Layer 4 of a small transformer language model trained on English Wikipedia (13 layers, counted from 0, width 64).
Take only the direct path to the model's output, skipping the later layers: a vector added to the residual stream pushes a token's score in proportion to its dot product with that token's output vector.

Output vectors of the tokens that the questions are about. A number n stands for n times 0.023.
"V": 33 -26 34 -15 20 -84 -93 33 13 17 -18 10 0 13 22 -35 -26 31 -34 -41 20 33 -20 62 -62 24 -2 7 -29 -35 -7 33 55 -27 -4 11 5 -9 16 -41 45 8 25 4 -92 -23 -49 10 -31 2 41 33 -5 55 -26 -21 -16 -2 -65 20 -5 12 8 -32
"E": 33 -26 34 -15 20 -84 -91 33 13 17 -17 10 0 13 22 -36 -26 31 -34 -41 20 33 -20 62 -62 24 -2 7 -29 -34 -7 33 55 -27 -4 11 5 -9 16 -41 45 8 25 4 -92 -23 -49 10 -31 2 41 34 -5 56 -26 -21 -16 -2 -65 20 -5 12 8 -32
"⁄": 38 -51 29 7 8 -29 -26 -3 -10 23 -25 -9 -5 -17 34 -34 -18 -22 6 -38 22 44 -9 23 -41 -4 -5 12 -29 -32 -7 13 14 1 -29 0 30 -39 20 -21 31 43 1 15 -33 20 -13 -2 8 11 15 -25 -9 36 -15 10 -28 -7 -33 23 -4 7 3 -20
"id": -3 -50 -8 9 -20 -18 -4 -2 -16 2 2 -3 31 22 -6 5 -39 -9 -15 11 9 -19 -40 -21 -7 -8 -18 20 -2 -28 42 20 44 -2 -6 -6 -3 1 5 0 1 34 10 30 7 21 -5 44 -4 24 -6 -4 -2 -12 -16 -12 6 21 -24 7 -10 40 -16 11
"Z": 9 5 -22 26 40 -10 -18 10 -4 8 -10 2 39 2 2 4 6 15 25 -2 14 6 -25 18 -18 9 8 31 -23 1 -5 -4 17 -40 -3 -19 -8 13 -26 -7 10 -17 -1 11 -20 8 -5 -7 20 -4 9 8 -12 6 -27 10 21 7 -11 -34 2 -5 -13 -9
"æ": 9 -19 6 -9 18 -39 -32 8 26 10 1 22 17 14 32 -14 -23 -1 -16 11 -11 25 -31 19 -22 -5 -15 -7 6 -20 -18 22 37 -8 -1 -2 9 -8 5 -26 7 -11 5 8 -23 9 -31 -3 -40 -2 2 6 -5 11 23 3 -19 -24 -37 24 14 24 13 -12
"o": -10 19 -2 -1 -7 2 -2 3 -10 11 -11 24 4 3 -4 -17 -18 -13 24 6 21 -36 15 -4 19 -4 -10 29 4 -32 -7 4 34 10 4 1 -23 37 13 30 -27 -12 -24 -5 22 -1 -8 -2 -2 19 6 4 3 5 -5 20 13 -10 9 18 -11 -7 24 3
" |": -1 -12 -9 -14 -16 2 3 12 17 -8 23 -12 -17 2 -3 12 7 -10 0 12 -2 -6 -13 -2 7 -24 8 -1 -15 15 1 -9 -17 3 21 7 -27 -8 -1 -23 -10 -23 -21 21 0 23 16 2 23 -11 -13 -15 23 -6 -14 -10 -16 30 -29 -4 12 21 19 -2
"°": 20 -13 21 -3 19 -12 -19 28 20 -4 33 17 -2 -11 11 10 -16 22 -25 -10 -1 -4 -16 31 -48 18 -5 5 -5 7 -42 25 4 -58 -5 10 -13 35 28 -12 27 -5 19 6 -24 12 1 10 5 -50 24 15 7 22 35 44 -8 -6 -3 19 -11 7 46 -3
"्": 28 -7 9 -3 17 -50 -34 13 11 19 -27 2 11 -3 23 -12 -9 4 3 -17 26 7 0 41 -30 8 -22 3 -23 -19 -6 23 45 -13 -18 3 4 -1 8 -5 23 17 -1 2 -53 1 -32 14 -16 -2 14 24 8 -20 -25 -10 -12 -15 -30 -15 0 31 23 -20
"a": -8 23 -19 -4 0 11 2 -8 -14 -9 23 10 23 3 -9 1 14 -7 -6 -4 10 -10 26 -15 0 -18 21 10 -7 5 20 24 7 14 23 -1 -13 24 18 3 0 -7 -23 -3 13 35 -33 21 -21 19 2 14 0 -11 -21 34 -2 -16 12 10 -30 22 0 10
" H": 3 19 0 -3 12 0 -1 11 4 -18 -26 -14 -9 -19 7 20 0 9 0 -4 -9 20 3 14 14 -3 12 7 -20 11 -6 20 11 4 11 13 -1 0 -9 2 -10 2 7 13 2 6 -32 15 23 6 -2 -1 -2 14 -12 22 -22 18 18 0 30 -14 -26 -7
"u": -7 13 -28 -12 2 -1 -5 -15 -8 -19 -11 3 6 -1 -4 -24 9 -32 5 15 1 -5 -12 -42 -26 -14 -11 5 -12 -26 39 -13 1 6 15 2 -15 -5 3 13 -19 39 -12 -35 15 -14 -15 1 -17 12 -3 0 6 13 -7 2 11 18 35 23 -6 14 8 -8
"Y": 12 -21 -15 19 28 -15 -8 6 4 9 6 -13 51 -1 -5 9 -4 28 -7 -2 -21 13 -28 17 -26 3 12 14 -16 -13 18 -5 -2 -33 -7 -25 -10 7 -25 1 -25 -54 22 -3 -22 6 -19 22 6 3 11 -2 10 13 -13 22 6 16 -1 -10 7 -6 -22 -4
"»": 20 -27 32 -17 -13 -52 -35 24 25 9 -15 12 -5 11 29 -14 -6 8 -24 -7 29 21 -17 20 -46 -7 -10 15 -22 -4 1 18 33 -27 20 -9 29 -21 16 -7 20 -4 9 16 -32 14 -13 22 -25 8 11 -26 9 11 -13 -19 6 19 -31 -5 7 32 2 -22
"ł": 6 -17 9 10 13 -16 -32 19 5 -2 -19 -10 40 -2 16 21 -34 -3 14 5 5 -2 -8 21 -13 32 4 -11 -2 -32 -15 36 23 -17 15 7 -4 19 26 -31 38 -9 23 51 -51 -7 -18 7 23 -21 37 3 8 2 -19 30 12 -5 -42 4 10 -1 16 -4
"x": 1 -11 16 13 23 -16 -5 41 -26 12 -28 6 16 -49 -9 -4 7 -44 -24 -13 6 10 2 0 -34 -15 -12 10 -7 -14 10 -3 16 -15 9 -5 -9 -37 60 -20 9 -1 4 51 4 9 3 -7 -15 -25 1 -9 7 -9 16 -22 0 16 16 7 -16 -12 -12 -18
"as": -2 15 -15 16 13 4 -6 -8 1 42 12 0 -1 -2 -14 -8 -14 -37 -26 -1 22 12 30 -5 -6 -3 10 5 9 -5 -3 7 20 19 10 8 -29 -15 41 -8 23 -8 20 -10 6 17 -28 7 -19 19 15 5 6 19 -2 20 23 -23 31 9 -17 15 44 -13
"Ə": 32 -22 28 -12 29 -76 -80 23 14 17 -29 15 2 6 21 -28 -24 31 -19 -26 17 32 -24 49 -47 22 1 14 -24 -38 -9 33 48 -31 -13 0 6 -5 3 -34 39 8 28 1 -89 -15 -38 3 -23 -1 47 31 -7 36 -20 -21 -15 0 -55 19 -1 8 10 -25
"he": -3 -15 -25 -18 -6 -13 -12 -13 -22 -17 -44 6 11 7 -15 1 19 2 -9 13 18 18 -22 5 42 8 35 -7 5 -37 -18 -2 6 19 -1 -3 -10 -14 11 10 13 -8 -17 19 -17 -7 5 25 -20 -8 31 9 -8 -14 -13 42 32 25 12 9 6 25 -17 5
"T": 2 -10 18 49 18 -16 -4 5 5 12 0 -4 29 3 2 -40 18 20 9 -12 3 3 -9 15 -17 -5 14 32 -1 29 -22 8 12 -15 9 4 -15 -8 -13 -9 -14 -17 10 1 -11 7 -2 -11 -1 -1 14 20 -4 -5 -24 -6 9 3 -10 -34 2 3 -8 -35
"W": 11 -19 11 7 7 -22 -3 2 27 9 -14 -11 35 -1 -8 -33 -4 20 -12 18 3 1 -24 22 -18 -9 6 33 37 7 -17 16 18 -47 6 13 -5 12 11 -15 -14 -43 27 23 -25 4 -8 26 1 -25 11 13 28 5 -10 1 -15 -10 -18 -2 31 -27 -25 -24
"U": 11 1 -9 4 17 -1 -9 1 -22 9 8 2 29 11 -1 -11 9 22 2 5 5 3 -48 22 -10 6 -29 7 -37 7 -4 -13 15 -50 -10 16 -1 -12 -9 -15 -11 -18 21 -34 -25 -11 1 -6 -5 -3 -5 18 38 0 3 15 -4 -7 10 -13 1 10 0 4
"m": -3 7 17 15 25 -13 4 3 -18 -4 -11 14 -32 -29 0 -3 -18 21 -21 -8 32 -19 -20 -11 -16 17 31 -24 18 30 23 -22 16 5 -16 2 -22 17 31 -14 12 10 -19 -32 -5 2 -29 19 13 -7 -4 26 19 -14 8 19 11 10 1 33 13 -2 -26 1
"J": 15 13 21 12 9 -13 -6 -15 -20 -13 -6 -12 26 7 -6 -7 -5 0 22 -3 18 -11 -17 14 -20 17 7 23 0 -1 -7 3 5 -21 8 -10 8 11 -37 -24 -12 -18 23 -5 -15 3 -16 7 -12 -18 9 14 18 19 -8 21 -12 11 -10 -23 26 -14 3 -25
" for": 6 -5 -17 9 38 -22 5 22 15 -14 6 -17 -18 2 18 -10 -7 19 -27 11 34 0 -12 3 12 12 -2 5 1 -12 2 15 5 10 9 -2 19 22 -23 -3 -6 11 -22 5 -10 -10 -3 -8 -10 -1 2 1 5 1 -3 -23 -17 17 0 2 1 19 -23 26
"h": -4 -1 -22 -15 35 8 -2 -21 -24 16 -38 4 18 2 -29 6 3 0 -1 -1 7 0 5 -21 -1 -23 25 -21 9 -2 -2 7 25 9 0 42 -15 13 2 9 28 14 -16 39 -1 -18 4 12 -22 -5 13 -8 -9 4 -23 28 3 17 10 5 7 -15 -7 -8
"om": 3 15 6 2 4 -5 -4 2 -20 -16 -6 -3 26 4 -1 -2 -61 19 -4 1 -16 8 4 -11 -8 21 5 14 6 -33 -4 12 40 -19 -7 10 -43 3 37 -17 20 -8 -23 5 9 1 -2 -21 0 31 32 11 18 -2 -23 8 33 17 11 13 9 3 -18 15
"+": 13 -25 4 16 -6 -18 -10 8 28 28 3 0 28 13 6 16 11 0 22 -11 19 -1 -4 20 -18 13 8 21 -13 -10 16 14 -1 -46 -16 17 6 -21 18 -11 18 -6 -18 4 -15 -11 16 0 -2 2 1 -9 1 10 -5 5 27 29 -13 -17 8 21 12 21
" T": 0 3 7 14 33 -4 -1 16 18 -11 -10 -23 -10 4 -17 14 5 31 -6 -5 -9 17 3 12 11 0 17 8 -13 24 3 5 14 17 11 9 -20 -2 -27 8 -17 11 9 13 -5 8 -22 6 19 7 4 14 -6 2 -10 -2 -25 8 14 -23 6 -20 -1 -7

Each question shows what one neuron of this layer's MLP adds at an activation of 1. A number n stands for n times 0.003.

n214: 35 -29 31 -30 3 -60 5 -14 56 12 -11 15 2 -17 11 18 -13 52 -25 1 1 3 15 -18 14 -10 7 -23 33 -2 37 -9 -10 5 57 11 10 11 -26 11 33 3 -39 -4 38 31 18 19 28 -5 -5 -8 -21 -32 -30 -35 -28 -31 -28 -14 -12 36 -10 -25
Which of these tokens does it push up most? "»"

n238: -11 25 10 -10 13 19 11 4 46 -8 41 -13 -6 11 -9 -14 17 -14 -21 -22 2 -3 24 -1 16 8 11 20 -12 15 -29 8 -2 -44 12 -9 -26 -19 -26 -13 -31 16 -10 11 -1 -2 5 -19 -21 1 -14 50 -6 -24 -49 -31 -4 31 -14 -43 -13 65 21 -20
Which of these tokens does it push up most? "T"

n110: 14 11 25 15 16 -3 20 66 -7 -12 -19 7 -33 -17 13 10 15 2 18 7 1 20 44 40 -19 10 -3 17 -12 29 -45 25 31 -45 -20 -32 -30 -2 14 -14 19 -3 12 -43 10 -9 2 -29 -1 -25 27 17 13 15 18 36 -2 11 -42 20 21 0 9 20
Which of these tokens does it push down most? "id"

n21: -12 38 10 3 -13 -1 15 33 27 -7 -34 42 29 9 -40 23 12 18 -36 -25 -14 -14 18 33 -16 20 10 -32 9 59 -17 -13 4 -17 41 40 2 -18 -54 2 5 9 -39 7 3 29 -5 13 13 7 6 28 -25 27 3 5 -14 41 -2 -11 -13 -38 -39 -3
Which of these tokens does it push up most? " T"

n87: -3 -4 0 -20 -4 -28 2 9 15 -32 -2 -3 -16 -52 31 -4 -25 17 -6 -49 -6 30 -3 3 -56 3 -19 -19 10 -9 26 0 -21 0 10 -21 18 28 42 25 -7 21 20 70 15 16 21 36 -24 7 -11 -6 8 19 -4 -49 -30 -9 -4 26 10 9 7 4
Which of these tokens does it push down most? "U"

n57: 7 16 30 29 20 -1 14 -11 -9 -35 -14 -24 -57 32 -25 -1 -35 -13 10 14 -41 16 20 -2 22 42 2 -5 -20 34 22 0 12 30 -25 20 -6 -12 2 2 5 34 -83 16 12 -17 -11 -45 -6 -29 -33 -3 -42 -2 -57 -22 -25 -18 25 26 21 -55 15 -36
Which of these tokens does it push up most? " T"

n135: -8 33 -12 32 67 -31 18 0 -25 78 -29 11 21 1 -27 42 -7 -1 21 10 -35 12 16 8 -2 -17 42 7 -2 9 6 -4 10 34 38 3 2 -3 17 24 -29 26 40 -43 16 23 -6 -2 -7 24 19 -14 -19 -16 8 -1 -19 -45 26 0 23 -3 9 -12
Which two tokens does it push up most, strongest first? "as", " T"

n232: -58 47 48 -4 -3 -2 -10 4 3 -43 20 -8 -6 8 26 1 -20 -23 -18 6 11 6 -5 -10 9 -6 -35 -13 -5 19 -10 3 -5 19 22 -12 10 -14 -17 36 -11 25 42 20 -7 -47 -17 -36 31 -1 -35 4 22 6 21 4 26 22 -2 15 5 -20 -21 14
Which of these tokens does it push up most? " H"

n252: 32 15 -28 -14 11 15 42 -12 12 -10 -4 19 19 43 63 -15 -69 0 9 22 -2 24 24 -24 31 -12 -8 -4 -17 30 -4 16 2 -5 1 19 -4 31 22 20 -8 -9 -19 -14 -6 -23 -28 27 4 27 -22 24 -19 39 35 1 -43 -21 -3 34 30 15 13 -5
Which two tokens does it push up most, strongest first? "æ", "o"

n83: 13 -10 -57 33 5 -8 17 12 15 12 25 34 14 -19 13 15 -11 -1 20 -26 7 22 26 28 2 2 21 3 4 15 -12 9 19 -38 24 -24 -21 8 -28 17 11 -10 1 17 -2 -13 29 -5 -2 -19 -21 9 1 -36 -28 -23 -20 45 35 -6 15 10 34 -26
Which two tokens does it push up most, strongest first? "Z", "T"

n121: -12 31 -3 4 -17 16 13 37 -18 9 38 -33 8 -14 26 -1 31 11 -15 -19 -30 -40 15 15 -31 12 19 -29 25 -60 -13 -3 -3 -16 -22 -10 -21 20 -7 19 -36 16 62 -13 0 5 -15 -14 26 -26 20 13 13 -5 2 -25 35 -33 62 19 -14 -26 0 12
Which of these tokens does it push down most? "»"

n137: 13 -14 3 -21 -4 -10 7 -1 -6 -5 -15 -8 38 12 -51 17 12 11 3 34 -1 15 -13 66 -50 -27 14 -46 -7 29 34 -1 -4 9 -11 -1 24 31 39 -40 20 3 -6 26 -12 -39 2 -36 -22 -14 -19 8 -37 -9 -24 -2 -1 -58 5 -38 -3 38 -20 16
Which of these tokens does it push down most? "o"

n144: -10 -16 -19 -54 -17 25 25 -10 -22 -37 21 -20 -19 8 -20 -1 12 -15 -13 8 20 -6 -33 -20 -6 4 -66 -16 -17 2 2 -2 86 -6 20 -17 -12 -37 -43 32 -1 33 -1 15 23 -4 -26 24 -4 -27 -22 -1 0 34 30 21 15 -13 -6 -12 36 -1 0 17
Which three tokens does it push up most, strongest first? "id", "u", "U"

n44: 28 -29 -9 -2 -23 -26 8 35 -5 3 7 -15 -13 22 -23 -6 24 -17 -38 -18 -20 15 -13 1 -44 3 -39 -70 -15 24 21 26 7 24 35 -28 64 2 40 -35 -1 -38 -5 -28 7 44 -1 1 -22 46 -11 4 -2 -7 -14 0 10 38 -22 -21 -33 17 -9 56
Which of these tokens does it push up most? "»"

n208: -15 44 19 -41 21 -24 20 -22 -33 -9 -3 -14 -2 -44 6 1 18 29 29 15 -13 -3 0 23 20 -6 4 -28 5 15 12 9 29 6 35 8 -9 34 -17 5 11 -21 -7 25 -8 -4 29 17 -26 -7 -8 4 -2 -3 -50 61 4 -11 -1 41 -21 1 11 26
Which of these tokens does it push down most? "⁄"

n173: -12 -3 18 31 36 38 -2 -18 29 9 -9 8 -1 -6 2 24 8 6 30 36 6 20 -15 24 -12 43 25 -15 27 3 -43 7 18 -31 38 18 -36 15 -27 12 37 -12 21 -16 -40 20 41 -13 -9 -21 -22 -23 -30 -5 -39 15 42 -24 -28 25 27 -3 -19 29
Which of these tokens does it push up most? "ł"

n254: -29 21 7 -25 5 -37 7 14 32 -14 -21 11 -47 4 0 8 23 -40 29 -30 -19 14 -49 -21 19 -17 -26 -13 30 39 -47 -6 3 12 14 13 3 7 -3 30 14 19 -25 -19 -47 7 -30 9 -18 11 17 32 -1 3 10 -8 7 14 0 57 58 -7 17 0
Which of these tokens does it push down most? "Y"

n150: -8 26 17 -6 15 29 12 2 20 14 6 16 -31 -39 -15 -1 -10 25 -28 24 -6 -8 -19 -3 -6 -37 -27 -35 -7 15 2 -27 12 -1 23 -29 -1 21 -5 28 -12 -45 -35 51 35 21 11 -10 51 2 17 -25 47 38 36 -4 2 -12 4 -33 -14 4 16 5
Which of these tokens does it push up most? " |"

n209: -34 -18 27 -21 23 -22 25 15 31 -4 -9 5 7 2 -26 14 -2 -51 -26 -27 -8 17 -12 31 -19 20 45 25 -14 -23 9 3 -15 -19 -3 -22 -15 23 43 15 2 6 6 -4 -20 13 37 -31 -1 68 -14 -14 24 -13 24 15 18 -13 11 -54 -10 20 9 6
Which two tokens does it push up most, strongest first? "+", "x"

n241: 18 -8 -4 4 -27 5 6 -26 -17 3 1 -27 -49 8 -8 38 -45 10 -62 -3 2 27 62 -18 -26 29 -17 8 -32 3 -10 35 -64 -26 15 32 -5 57 7 26 7 -14 -27 15 -3 9 -1 6 -4 -11 -27 -29 6 16 4 51 20 16 -15 10 3 -2 3 4
Which of these tokens does it push down most? "T"

n222: 28 17 -7 -17 70 11 4 4 -12 -25 -34 -22 -3 14 -2 -32 -11 15 -1 -8 -15 27 -1 34 8 5 2 56 30 -43 -21 -27 39 -13 -38 -4 7 17 25 -22 4 13 -12 -17 0 16 20 -29 -10 -12 -2 -6 -12 -15 -26 -32 -31 36 46 12 25 -12 -7 23
Which of these tokens does it push up most? "om"

n117: 50 9 15 -13 -45 -15 1 3 -60 0 11 -1 -20 4 -1 -13 -24 -37 27 -9 -29 10 30 7 -1 -7 63 17 23 -18 -6 -10 18 0 19 -1 -43 16 1 25 -29 -23 34 18 -4 -12 -24 -2 0 14 -15 -10 -29 0 41 -11 -6 -23 25 -6 34 2 42 0
Which of these tokens does it push down most? " for"

n40: 3 25 20 -29 -15 5 29 -24 -5 -17 -23 -5 8 -24 34 -3 -7 38 6 -5 6 -31 -11 6 -8 3 15 -9 -8 49 3 -12 -24 14 -28 23 29 10 11 -22 9 -11 16 31 -27 -23 19 -30 47 -11 6 31 -45 -18 31 25 29 -39 -22 3 -4 32 -34 -2
Which two tokens does it push up most, strongest first? "m", "ł"

n223: 1 8 54 -1 79 19 -15 -17 -22 23 9 -2 3 2 44 -51 -18 -49 6 -31 -16 -14 -12 -32 33 -10 27 26 3 14 31 -8 6 -27 -5 -10 -24 7 18 -17 -12 -56 -2 -4 -29 -4 22 -66 -51 46 -22 -23 -7 -68 36 17 1 6 6 22 -8 48 -24 45
Which of these tokens does it push up most? "om"

n10: -2 -47 -24 2 10 23 0 3 -18 25 -1 1 5 6 15 -21 -40 -13 -53 -31 -36 18 -25 -2 13 -9 -9 7 -25 12 -1 15 22 33 -36 10 7 5 -28 -18 -10 -5 -13 29 27 6 11 -4 18 -47 15 -3 23 26 9 20 45 56 26 -50 17 14 9 -23
Which of these tokens does it push down most? "a"

n84: 28 -5 -17 30 -10 -2 0 10 31 -6 -48 -18 10 3 24 6 19 32 42 5 -29 -7 -11 12 -16 15 35 56 24 -1 -33 1 7 8 19 4 -6 -31 -36 34 19 7 -8 7 43 29 3 -41 -52 -9 0 19 3 -5 2 -17 18 26 -10 -4 -2 12 -42 -1
Which of these tokens does it push up most? "T"

n28: 13 -9 6 -57 16 43 -2 20 3 22 -15 -7 -13 -54 49 -15 7 7 1 -57 25 21 -4 3 -6 5 -21 7 -9 -4 19 11 3 -1 -45 1 -16 -1 -20 -14 33 49 23 33 0 -5 2 7 2 -6 14 19 29 -20 -27 22 -6 -23 -34 -18 3 -32 -35 44
Which of these tokens does it push up most? "⁄"